Layer 5 of a small transformer language model trained on English Wikipedia (10 layers, counted from 0, width 64).
A neuron's activation on a vector x is SiLU(gate . x) times (in . x), where the dot is the dot product.

Input weights of the MLP neurons that the questions are about. A number n stands for (n - 500) times 0.0011.
n2 gate: 721 546 677 286 647 432 269 640 702 527 791 518 522 559 826 492 684 447 405 663 623 707 492 868 500 802 502 744 318 563 586 691 595 576 569 468 644 672 366 455 483 346 845 373 654 481 530 493 547 269 641 318 341 507 421 588 597 598 360 737 406 399 542 421
n12 gate: 687 582 889 534 798 606 384 655 550 571 681 686 304 514 369 632 421 616 448 460 126 490 460 577 554 662 403 605 608 616 750 552 432 573 459 380 450 450 633 198 662 459 424 531 771 461 413 465 401 507 415 202 135 316 623 665 619 337 598 596 597 454 446 255
n18 gate: 478 439 435 325 454 651 601 920 567 593 337 291 439 530 438 421 731 417 590 400 389 219 551 668 448 626 485 485 655 373 622 454 683 416 383 442 445 666 433 387 437 790 817 685 607 400 307 557 473 518 610 632 413 530 536 582 267 493 312 571 378 342 416 366
n21 gate: 567 567 684 654 481 818 456 555 242 256 457 630 625 546 638 467 696 778 296 401 534 605 209 541 353 469 496 526 463 382 757 584 442 523 782 373 355 568 461 578 763 514 621 720 492 237 450 474 586 231 578 138 411 554 710 467 370 500 528 727 483 558 365 670
n28 gate: 520 713 959 435 627 681 241 586 559 468 309 577 398 565 345 755 453 538 345 510 526 293 419 679 370 736 562 396 607 492 460 411 507 598 384 602 365 640 190 558 535 657 315 506 481 605 515 406 222 604 544 550 398 714 566 460 444 333 343 398 492 475 461 337
n30 gate: 665 539 248 320 486 720 668 377 680 293 486 511 763 662 516 538 333 369 352 503 459 618 482 345 511 329 496 304 633 359 307 468 141 479 718 134 396 626 584 478 717 317 482 422 513 424 554 486 680 461 601 446 452 177 416 623 343 471 565 664 364 362 555 766
n33 gate: 469 647 527 754 472 496 611 674 174 437 560 526 593 478 671 231 648 610 110 413 400 528 508 481 420 569 348 596 399 526 598 494 396 483 251 447 386 582 366 628 407 506 790 585 445 380 374 443 460 380 432 433 519 638 678 672 566 284 271 544 528 538 521 595
n34 gate: 477 518 741 507 611 534 637 471 634 357 408 518 418 469 532 243 876 395 519 346 559 570 230 431 510 574 449 332 378 551 480 437 690 307 433 376 470 536 509 216 355 539 454 593 789 568 433 534 214 482 487 627 367 663 900 589 546 368 428 392 666 533 489 698
n41 gate: 419 491 645 443 620 263 400 477 282 251 535 428 338 216 260 642 441 571 615 258 272 517 579 254 442 514 456 464 502 430 618 403 466 420 511 649 377 493 472 493 453 747 454 644 457 456 478 682 383 517 319 482 540 631 410 420 199 520 738 403 666 493 395 404
n45 gate: 650 545 465 418 481 565 714 638 555 747 606 378 374 564 265 548 681 537 461 895 647 427 422 321 456 205 262 391 630 407 527 281 361 465 544 411 441 685 496 775 498 690 414 432 389 435 572 517 388 580 435 763 523 581 686 699 286 370 424 576 448 370 405 533
n48 gate: 637 586 333 791 322 547 571 551 552 504 395 445 462 576 629 656 519 492 196 280 508 458 706 441 596 382 511 702 513 441 327 293 347 603 412 662 485 353 373 430 568 391 413 576 336 581 433 497 530 691 537 620 581 644 545 576 459 354 373 707 794 841 740 235
n54 gate: 435 506 615 673 608 650 317 591 464 467 694 549 394 340 376 123 444 342 426 582 296 395 511 690 248 345 431 462 347 780 408 671 901 541 564 719 441 418 555 589 438 371 569 743 604 556 217 595 427 639 624 261 609 398 352 683 208 579 475 406 223 285 423 440
n63 gate: 444 512 748 614 421 289 380 581 347 478 579 810 266 510 370 706 389 615 495 622 543 544 616 308 442 566 406 472 553 558 833 507 561 510 337 638 421 645 410 499 509 510 273 382 539 631 469 575 453 741 600 530 746 580 680 493 517 405 662 572 476 592 479 90
n80 gate: 435 369 331 554 487 640 653 574 871 635 488 403 478 512 362 480 419 536 535 368 342 588 757 520 506 408 400 503 501 274 455 574 261 469 408 683 446 534 499 313 470 487 368 501 401 696 659 651 450 465 603 752 510 375 463 532 530 437 426 775 666 692 181 122
n90 gate: 510 277 591 792 742 543 500 449 439 484 546 695 688 457 450 377 382 136 410 221 482 296 137 682 610 522 668 670 517 392 470 330 684 487 560 357 290 521 450 556 489 557 458 537 714 456 531 455 416 643 190 348 375 804 472 448 647 414 334 677 230 503 495 413
n93 gate: 525 602 602 496 374 594 431 513 390 312 715 553 492 463 422 679 480 358 541 614 365 610 502 402 664 504 490 444 321 401 354 450 440 649 396 663 481 789 619 324 238 562 477 496 825 353 287 313 434 460 678 596 395 414 698 249 276 295 289 390 757 443 505 529
n103 gate: 594 485 609 537 319 922 551 434 355 578 422 420 397 521 454 542 467 417 502 429 470 369 459 272 531 598 406 478 624 501 766 260 373 267 530 426 386 466 675 522 419 389 524 544 285 534 109 572 511 620 455 720 479 656 581 674 647 418 475 626 577 559 271 785
n106 gate: 671 342 351 572 410 511 587 475 564 503 629 528 691 763 476 552 535 733 434 42 527 614 488 609 698 485 493 238 187 576 814 437 642 701 512 376 629 684 726 886 605 660 370 615 690 832 418 428 380 459 372 505 573 642 323 793 345 376 333 345 821 674 668 368
n126 gate: 486 338 327 750 503 809 291 446 339 530 832 341 327 282 558 378 619 483 412 458 440 538 675 578 501 415 243 702 386 464 425 286 354 689 547 683 556 773 607 439 721 348 760 506 435 707 495 769 447 363 446 572 639 255 291 551 679 536 690 552 419 356 311 509
n2 in: 494 569 446 390 644 435 130 457 583 503 606 547 196 673 305 840 449 587 643 659 728 452 722 397 369 257 384 454 335 508 330 393 420 650 107 406 408 433 539 411 538 635 724 383 523 766 668 639 550 621 338 388 229 196 421 417 315 524 447 647 615 325 711 613
n12 in: 596 327 150 625 286 652 475 327 377 369 585 269 786 408 471 371 211 462 650 445 455 695 588 485 568 579 552 322 189 329 539 456 590 491 202 337 462 462 572 440 337 451 460 620 303 529 587 340 812 745 576 563 612 457 601 715 277 328 478 670 333 351 621 606
n18 in: 467 584 665 514 410 536 348 640 508 296 408 424 408 670 296 406 469 571 582 423 456 354 434 648 374 721 608 545 566 480 739 610 640 673 689 631 477 337 681 285 442 616 471 695 400 373 332 581 373 595 527 442 751 485 487 427 411 589 427 534 533 387 376 424
n21 in: 563 422 545 517 762 797 436 420 407 329 455 377 536 420 499 493 493 641 639 534 792 443 457 508 618 335 271 374 459 572 494 488 514 257 404 589 594 445 431 533 442 613 315 610 565 360 527 633 449 280 506 471 363 712 492 378 291 523 728 671 467 469 604 433
n28 in: 790 506 734 784 493 476 481 809 727 357 416 570 552 459 573 629 681 392 285 585 417 664 463 839 440 280 365 697 608 548 459 710 420 535 675 192 487 694 579 539 574 392 589 437 491 597 533 570 473 488 433 410 311 314 445 738 533 529 639 688 438 297 555 440
n30 in: 584 492 583 590 695 625 574 351 494 632 446 303 367 371 622 564 547 353 760 425 579 349 118 323 565 590 396 573 378 571 407 319 610 616 624 483 456 432 637 253 279 492 402 583 391 585 450 497 483 492 343 255 420 655 750 447 444 565 383 424 581 499 483 400
n33 in: 800 512 710 337 341 442 857 381 345 531 422 378 429 758 968 515 765 402 214 266 588 446 679 729 351 536 601 698 849 360 315 766 451 419 258 624 447 767 467 594 660 561 367 580 384 251 548 467 548 180 761 190 563 309 574 564 632 349 552 346 370 802 506 639
n34 in: 603 568 765 413 562 593 380 566 487 582 424 310 330 641 306 376 650 661 716 751 709 531 520 391 458 524 438 661 663 658 457 546 260 561 673 466 413 601 311 677 507 313 327 447 605 386 595 527 296 531 604 423 203 332 604 394 294 495 518 451 564 188 417 588
n41 in: 702 508 310 592 381 465 710 633 700 639 262 636 646 412 541 362 520 391 345 706 412 425 453 672 699 364 497 613 402 484 445 701 379 438 449 483 421 276 497 818 529 448 592 505 336 498 712 580 583 578 239 665 391 473 354 427 588 528 375 339 458 406 642 584
n45 in: 631 327 421 657 552 652 410 600 289 452 336 565 703 502 486 764 522 500 559 541 438 435 406 787 732 411 722 512 563 472 536 554 387 397 563 572 539 276 465 360 482 569 376 403 627 351 398 556 589 671 472 619 418 625 573 179 578 504 610 465 557 458 670 574
n48 in: 450 518 183 617 329 741 715 313 315 667 497 612 336 616 523 418 560 377 337 455 374 708 617 617 637 833 278 838 677 476 412 220 550 702 598 586 344 478 813 374 519 285 657 678 574 504 405 510 634 739 374 639 517 582 638 492 582 628 366 501 510 291 576 607
n54 in: 467 256 546 704 598 526 216 426 497 456 665 513 506 567 516 595 537 373 419 265 221 259 478 589 371 661 545 271 469 490 759 550 791 553 505 621 536 354 684 610 162 367 302 650 377 672 443 517 569 554 500 505 554 467 434 664 336 638 617 517 436 336 762 376
n63 in: 484 653 711 225 427 573 490 381 758 764 566 333 571 718 622 393 400 673 488 620 354 580 394 655 729 442 882 437 422 576 428 654 482 481 736 695 505 403 412 549 627 544 479 475 496 319 560 511 530 544 612 355 473 658 564 441 369 406 680 437 403 665 219 714
n80 in: 444 469 745 273 720 493 335 348 497 620 352 414 547 166 165 723 474 333 538 598 729 356 534 503 271 436 443 589 552 496 321 551 476 355 520 290 430 398 358 436 395 809 175 151 515 476 861 286 544 410 343 346 388 400 563 242 431 401 711 705 575 703 533 459
n90 in: 374 291 387 381 244 254 479 666 561 469 509 463 534 345 557 651 477 384 623 605 271 528 586 400 346 826 415 685 494 523 208 479 565 448 432 403 722 684 426 442 747 371 576 303 514 595 800 406 592 428 331 378 433 217 636 496 548 362 417 304 721 579 585 614
n93 in: 383 617 506 605 538 455 296 565 553 385 638 547 718 373 538 611 541 259 435 154 278 578 494 593 503 364 247 334 371 457 524 634 619 442 482 593 359 279 745 610 444 516 617 624 779 383 216 569 352 588 792 523 354 500 364 413 552 562 569 683 467 300 409 525
n103 in: 667 641 681 588 448 815 353 502 495 472 350 542 352 639 399 647 578 298 720 418 653 251 412 626 362 501 252 357 662 462 576 394 512 495 795 420 485 325 580 466 378 656 438 521 329 438 175 473 511 644 589 509 237 472 466 680 744 514 407 751 608 560 676 724
n106 in: 530 453 927 337 534 517 366 472 624 579 280 270 555 691 615 546 427 577 621 269 729 407 579 695 715 736 582 472 312 491 537 792 366 544 710 529 480 340 362 621 582 630 293 514 667 466 365 206 461 351 515 589 210 774 471 366 572 516 415 321 498 549 653 492
n126 in: 436 658 548 513 234 432 669 531 673 582 372 349 565 539 282 264 678 444 309 499 387 432 720 425 518 475 473 543 522 476 588 469 451 503 522 424 557 520 162 525 677 320 443 588 432 435 549 731 488 607 426 550 397 301 492 560 748 421 276 326 821 545 347 300

Each question shows a token from some text and the vector x that enters the MLP there. A number n stands for (n - 500) times 0.0095.

", ": 562 587 394 490 538 514 339 584 462 447 452 481 424 620 435 559 459 539 529 513 501 577 505 368 478 553 539 418 536 656 574 419 390 553 365 461 559 522 561 394 514 510 488 654 466 450 473 533 500 554 386 454 473 551 498 281 485 476 508 489 127 537 542 527
The most active neuron and its activation: n12, at about 0.37

"has ": 658 602 397 471 413 394 449 535 450 492 534 479 427 541 498 551 538 608 491 420 444 421 510 418 590 507 497 419 531 711 515 401 317 562 431 543 530 520 540 442 495 476 476 637 498 435 499 363 524 536 396 369 412 442 659 482 496 463 594 399 227 635 561 698
Which three neurons fire most, strongest first? n33, n12, n30

"a ": 572 528 474 605 621 530 357 464 520 443 494 449 459 549 378 667 572 627 493 453 487 630 513 307 508 603 426 362 484 687 578 477 412 438 564 657 420 470 524 452 473 477 583 564 486 438 507 450 569 558 268 439 456 534 557 477 511 370 360 567 252 527 552 656
The most active neuron and its activation: n103, at about 1.6

"S": 437 639 430 595 648 531 556 428 490 425 513 443 547 534 639 777 454 569 539 444 458 661 448 559 525 492 421 362 393 483 478 502 442 355 483 506 645 582 512 513 465 604 380 325 365 421 417 420 634 379 425 615 596 364 370 357 575 391 416 355 405 471 567 521
Which three neurons fire most, strongest first? n34, n106, n18

"her ": 536 559 376 559 526 605 354 478 417 433 458 445 414 567 351 688 561 555 439 380 544 452 448 362 478 514 495 437 483 693 644 468 375 482 552 576 507 432 541 493 423 469 579 579 412 523 435 474 487 572 375 436 387 635 584 397 457 377 518 553 213 525 577 570
Which of these neurons fires most? n103

"pris": 455 609 395 502 561 490 459 481 586 491 587 573 395 795 428 553 575 513 510 424 488 555 471 546 492 510 535 547 485 534 477 539 497 392 441 430 663 485 394 544 402 732 363 604 371 247 467 336 512 588 523 296 541 366 410 485 512 486 730 537 539 391 355 468
The most active neuron and its activation: n48, at about 0.39

"o": 509 541 296 537 615 545 441 524 451 489 573 469 453 633 451 721 647 435 493 595 364 662 586 553 516 488 550 548 483 566 422 442 369 420 496 404 468 604 562 379 476 731 326 617 436 344 603 393 631 435 491 481 696 395 444 508 497 641 581 552 461 518 403 492
The most active neuron and its activation: n80, at about 1.3

"was ": 484 635 436 483 382 456 488 549 427 507 369 525 452 586 514 566 446 565 491 469 498 467 493 469 556 576 571 382 465 674 561 408 327 499 479 545 417 475 524 426 571 466 441 603 384 384 465 360 577 567 338 377 427 506 704 353 446 495 589 468 223 571 496 668
Which of these neurons fires most? n30

"ver ": 562 461 310 524 482 565 298 482 517 587 569 418 303 460 416 608 438 544 517 437 497 576 489 519 551 405 550 455 488 703 550 559 374 300 354 402 592 462 463 505 450 445 412 604 426 451 459 476 503 558 564 485 487 519 614 333 486 563 533 582 219 517 452 487
Which of these neurons fires most? n63

"chan": 513 532 317 648 493 437 427 517 420 458 488 436 594 608 402 539 695 510 649 534 533 445 449 685 437 559 608 413 500 484 443 338 525 434 484 515 733 419 428 434 573 760 155 517 474 483 431 471 626 483 459 427 510 744 456 425 488 536 478 510 587 417 459 372
The two highest activations, in order: n106, n18

"ey ": 463 569 338 490 477 463 447 551 500 576 568 430 332 480 446 668 571 560 506 508 509 460 386 397 531 474 489 464 417 692 644 459 445 347 465 433 508 439 471 481 602 435 410 607 421 509 545 409 523 512 439 503 569 472 582 263 495 520 538 535 192 515 412 603
Which of these neurons fires most? n63

"es": 569 538 430 531 738 577 374 507 547 506 519 431 489 609 427 602 523 439 508 589 445 451 509 569 639 703 523 439 437 582 501 382 502 463 462 529 691 513 435 486 474 803 265 501 324 516 331 356 471 363 526 443 636 510 285 456 450 530 558 566 440 523 370 554
Which of these neurons fires most? n106

". ": 588 584 487 555 618 560 198 605 527 411 507 481 383 524 475 593 502 493 509 506 394 525 451 556 598 499 493 425 578 572 572 415 362 536 349 492 493 528 564 367 436 496 550 579 525 515 408 502 667 570 399 424 561 572 553 431 486 459 595 428 177 587 541 474
The two highest activations, in order: n12, n54

"'": 705 512 398 604 789 484 279 487 551 640 505 548 454 373 372 629 517 357 420 501 468 568 485 460 412 535 465 434 392 518 457 597 569 449 445 589 609 436 477 528 386 733 261 615 404 523 461 531 457 351 308 456 559 548 506 542 359 505 499 447 474 563 445 601
The most active neuron and its activation: n54, at about 4.4

"ed": 569 482 477 521 462 559 370 453 523 562 565 457 500 687 565 673 581 506 525 565 470 482 452 552 548 562 611 417 498 518 639 460 495 396 548 533 649 640 481 564 563 837 286 531 399 425 337 452 622 452 547 461 742 426 383 298 532 381 671 412 486 522 493 441
Which of these neurons fires most? n63

"goes ": 480 467 375 448 480 520 460 427 552 585 602 483 416 610 412 481 557 621 573 477 495 483 531 421 436 551 559 472 473 722 565 407 368 436 429 523 497 550 535 449 340 555 426 542 411 416 488 301 479 646 383 432 496 534 546 427 411 528 527 505 195 565 396 650
The most active neuron and its activation: n126, at about 0.5

"possib": 498 629 347 506 547 488 480 573 634 508 497 473 573 782 314 494 681 591 387 435 420 510 429 538 370 538 532 500 442 614 499 446 557 438 660 659 414 453 489 385 458 562 498 598 459 401 615 593 720 674 467 363 581 453 382 448 502 601 659 530 476 493 544 406
Which three neurons fire most, strongest first? n54, n18, n48

"If ": 538 488 444 539 478 383 406 517 516 517 533 565 524 513 494 459 505 498 395 579 362 542 594 484 588 484 516 410 454 669 500 470 546 490 553 461 616 571 600 332 405 484 428 526 419 412 331 497 434 624 550 474 530 555 582 440 404 494 577 439 194 712 625 637
The two highest activations, in order: n54, n63

"\n\n": 580 554 498 556 525 450 371 564 508 396 391 481 321 598 524 488 396 496 605 442 433 507 434 585 611 500 536 364 566 542 578 359 353 563 439 624 541 593 558 418 443 473 577 581 463 564 529 547 685 577 435 439 526 598 515 306 481 551 594 464 199 580 443 529
Which of these neurons fires most? n63

"bu": 495 553 362 514 494 430 563 515 596 488 574 447 452 540 613 636 703 587 451 485 398 598 492 602 424 351 422 404 322 650 396 450 366 288 639 505 418 597 473 411 460 717 589 601 401 373 651 467 589 627 470 451 529 548 426 527 529 596 472 501 506 359 614 505
Which of these neurons fires most? n2

"and ": 522 524 406 526 556 555 364 588 462 475 481 360 470 551 402 463 513 536 384 458 500 531 551 357 521 432 532 476 548 652 560 443 411 519 426 580 566 503 599 446 574 548 398 643 365 348 437 467 408 453 508 436 433 506 515 335 437 414 470 410 196 587 665 629
The two highest activations, in order: n21, n33

"At ": 551 479 481 458 532 476 337 551 401 572 397 528 455 423 579 592 625 633 440 464 516 589 514 537 490 446 532 450 454 714 501 513 408 437 560 492 607 526 613 332 439 389 438 519 325 576 342 433 448 707 389 381 524 416 580 458 326 535 502 425 287 576 597 588
Which of these neurons fires most? n54

"would ": 514 600 444 522 552 493 338 491 439 496 392 475 474 516 473 494 555 585 555 414 487 370 521 370 550 499 479 447 471 722 589 464 345 537 498 567 472 476 596 448 614 545 511 607 367 350 417 457 359 589 440 411 477 453 608 411 452 587 560 469 222 555 447 723
Which three neurons fire most, strongest first? n103, n21, n90

"ica": 604 550 383 524 698 494 427 509 487 561 557 382 413 643 282 645 542 411 560 521 428 493 493 569 642 491 658 470 390 485 522 430 570 410 522 479 525 499 483 386 414 798 201 527 314 599 454 447 449 373 507 487 624 474 493 447 544 457 676 418 457 408 408 438
The two highest activations, in order: n80, n45

"dam": 511 661 240 502 537 539 437 496 428 413 627 376 520 563 566 629 680 468 515 491 364 389 535 572 470 608 467 562 448 518 525 281 475 463 582 583 692 472 559 456 443 742 399 660 381 421 469 528 546 583 405 505 524 555 534 530 426 476 530 537 460 325 584 453
Which of these neurons fires most? n18

"USA ": 384 513 289 631 567 400 518 569 511 512 455 497 404 605 460 622 499 306 520 333 530 649 439 487 564 541 511 511 437 595 492 690 477 260 493 511 534 459 552 313 660 448 409 412 453 472 524 513 468 569 476 501 514 516 587 362 455 458 600 528 275 494 476 555
Which three neurons fire most, strongest first? n90, n126, n103

"ents": 637 468 380 488 662 475 312 563 505 488 461 433 481 568 434 554 657 413 603 535 438 409 477 490 493 704 526 459 479 444 579 394 506 328 599 545 727 601 443 448 370 682 453 525 363 477 339 397 691 373 512 433 582 451 351 467 398 414 555 523 362 599 444 498
The most active neuron and its activation: n18, at about 2.6

"coll": 659 700 307 620 535 448 610 534 567 594 520 408 496 544 325 560 633 385 395 460 523 421 544 688 480 469 593 498 575 506 446 351 470 319 681 431 510 514 437 410 599 619 453 541 503 373 464 494 592 622 492 459 553 586 563 378 411 596 440 452 534 609 534 306
Which three neurons fire most, strongest first? n48, n45, n18

"tran": 467 573 354 544 477 496 611 507 586 364 585 492 520 656 483 638 718 431 457 347 465 582 574 495 524 519 478 280 543 502 406 432 535 369 549 404 474 545 592 435 404 696 540 606 405 502 597 505 410 615 320 286 633 347 595 536 564 475 511 404 471 450 544 488
Which of these neurons fires most? n30

"ties ": 529 589 353 500 515 449 461 563 540 550 520 445 474 496 431 531 486 578 562 472 486 501 376 360 445 623 487 493 442 585 698 429 428 396 337 420 562 466 576 438 490 518 370 531 373 517 410 343 496 500 401 413 410 525 455 308 489 484 579 532 195 537 445 565
The two highest activations, in order: n12, n126

"July ": 585 579 398 661 518 432 420 572 453 617 550 290 430 639 593 625 597 547 711 515 500 595 568 477 539 523 554 438 427 717 591 495 433 535 391 530 461 447 493 420 601 424 702 528 501 492 343 539 461 615 393 511 464 417 529 421 618 518 609 471 366 397 656 502
Which of these neurons fires most? n2

"Tu": 513 521 303 508 596 351 506 505 513 436 502 424 513 463 467 591 622 495 526 538 373 652 424 571 529 481 530 491 421 624 267 480 453 425 549 404 470 495 486 311 452 857 277 454 513 495 551 591 498 420 514 477 582 511 487 302 636 587 449 397 388 505 496 457
The two highest activations, in order: n80, n54

"se": 605 554 384 514 562 382 334 539 548 589 424 465 436 729 357 619 691 570 585 526 431 420 492 444 414 490 518 514 379 571 464 474 524 464 544 488 672 571 546 594 318 836 195 542 392 524 432 321 606 484 542 400 566 510 463 472 497 637 479 579 487 476 443 452
The two highest activations, in order: n106, n18

"mach": 494 690 304 575 436 605 471 520 534 388 448 540 510 662 393 753 719 498 501 450 517 518 415 618 399 586 591 440 495 530 516 465 372 253 569 461 613 537 507 482 390 556 618 428 489 394 522 670 638 562 546 395 595 523 614 472 597 408 595 550 594 470 511 450
The most active neuron and its activation: n103, at about 1.4

"y": 546 589 379 462 683 467 280 435 486 438 669 494 523 604 546 728 574 467 529 645 406 403 460 515 599 735 538 504 419 467 472 488 564 463 527 549 696 548 449 525 641 736 267 561 330 556 519 431 469 445 480 444 614 530 583 501 452 547 551 557 416 526 418 517
Which of these neurons fires most? n63

"ap": 601 623 418 508 473 517 418 519 470 589 775 531 542 683 523 689 610 524 382 571 474 610 447 579 603 585 529 424 453 508 486 490 523 505 435 494 568 495 501 468 599 782 227 613 379 477 469 547 517 617 330 290 606 423 423 523 463 603 589 404 477 568 464 352
The most active neuron and its activation: n63, at about 2

"| ": 485 529 388 632 528 446 342 595 472 532 365 581 444 463 442 512 753 418 543 391 468 582 486 409 485 590 591 391 476 433 422 449 456 439 516 512 490 499 439 388 548 506 359 477 541 478 483 495 486 564 419 510 416 553 541 303 474 413 518 408 158 444 536 523
The most active neuron and its activation: n34, at about 0.6

"work": 603 653 385 454 568 452 410 474 532 417 446 356 484 557 405 596 612 540 566 461 547 569 368 587 579 603 539 410 464 555 603 462 547 252 740 475 671 593 509 450 343 623 682 573 340 373 486 422 457 509 391 454 516 441 434 541 341 546 573 487 409 428 454 476
The most active neuron and its activation: n18, at about 3.5

"er ": 543 497 324 489 566 534 376 542 453 525 586 356 375 530 430 558 446 549 463 433 515 530 484 390 480 551 452 418 507 684 652 446 387 415 419 462 574 494 540 435 444 537 392 563 411 532 414 408 578 536 402 530 455 572 543 324 531 439 551 544 165 556 477 556
Which three neurons fire most, strongest first? n103, n12, n45

"7 ": 391 496 381 617 541 332 377 608 569 460 533 503 512 630 470 657 491 418 615 473 417 583 465 596 615 429 465 482 498 564 552 604 506 270 420 571 475 625 471 368 608 436 542 346 501 473 342 441 364 530 382 403 621 485 539 316 559 626 514 550 325 508 582 627
Which of these neurons fires most? n90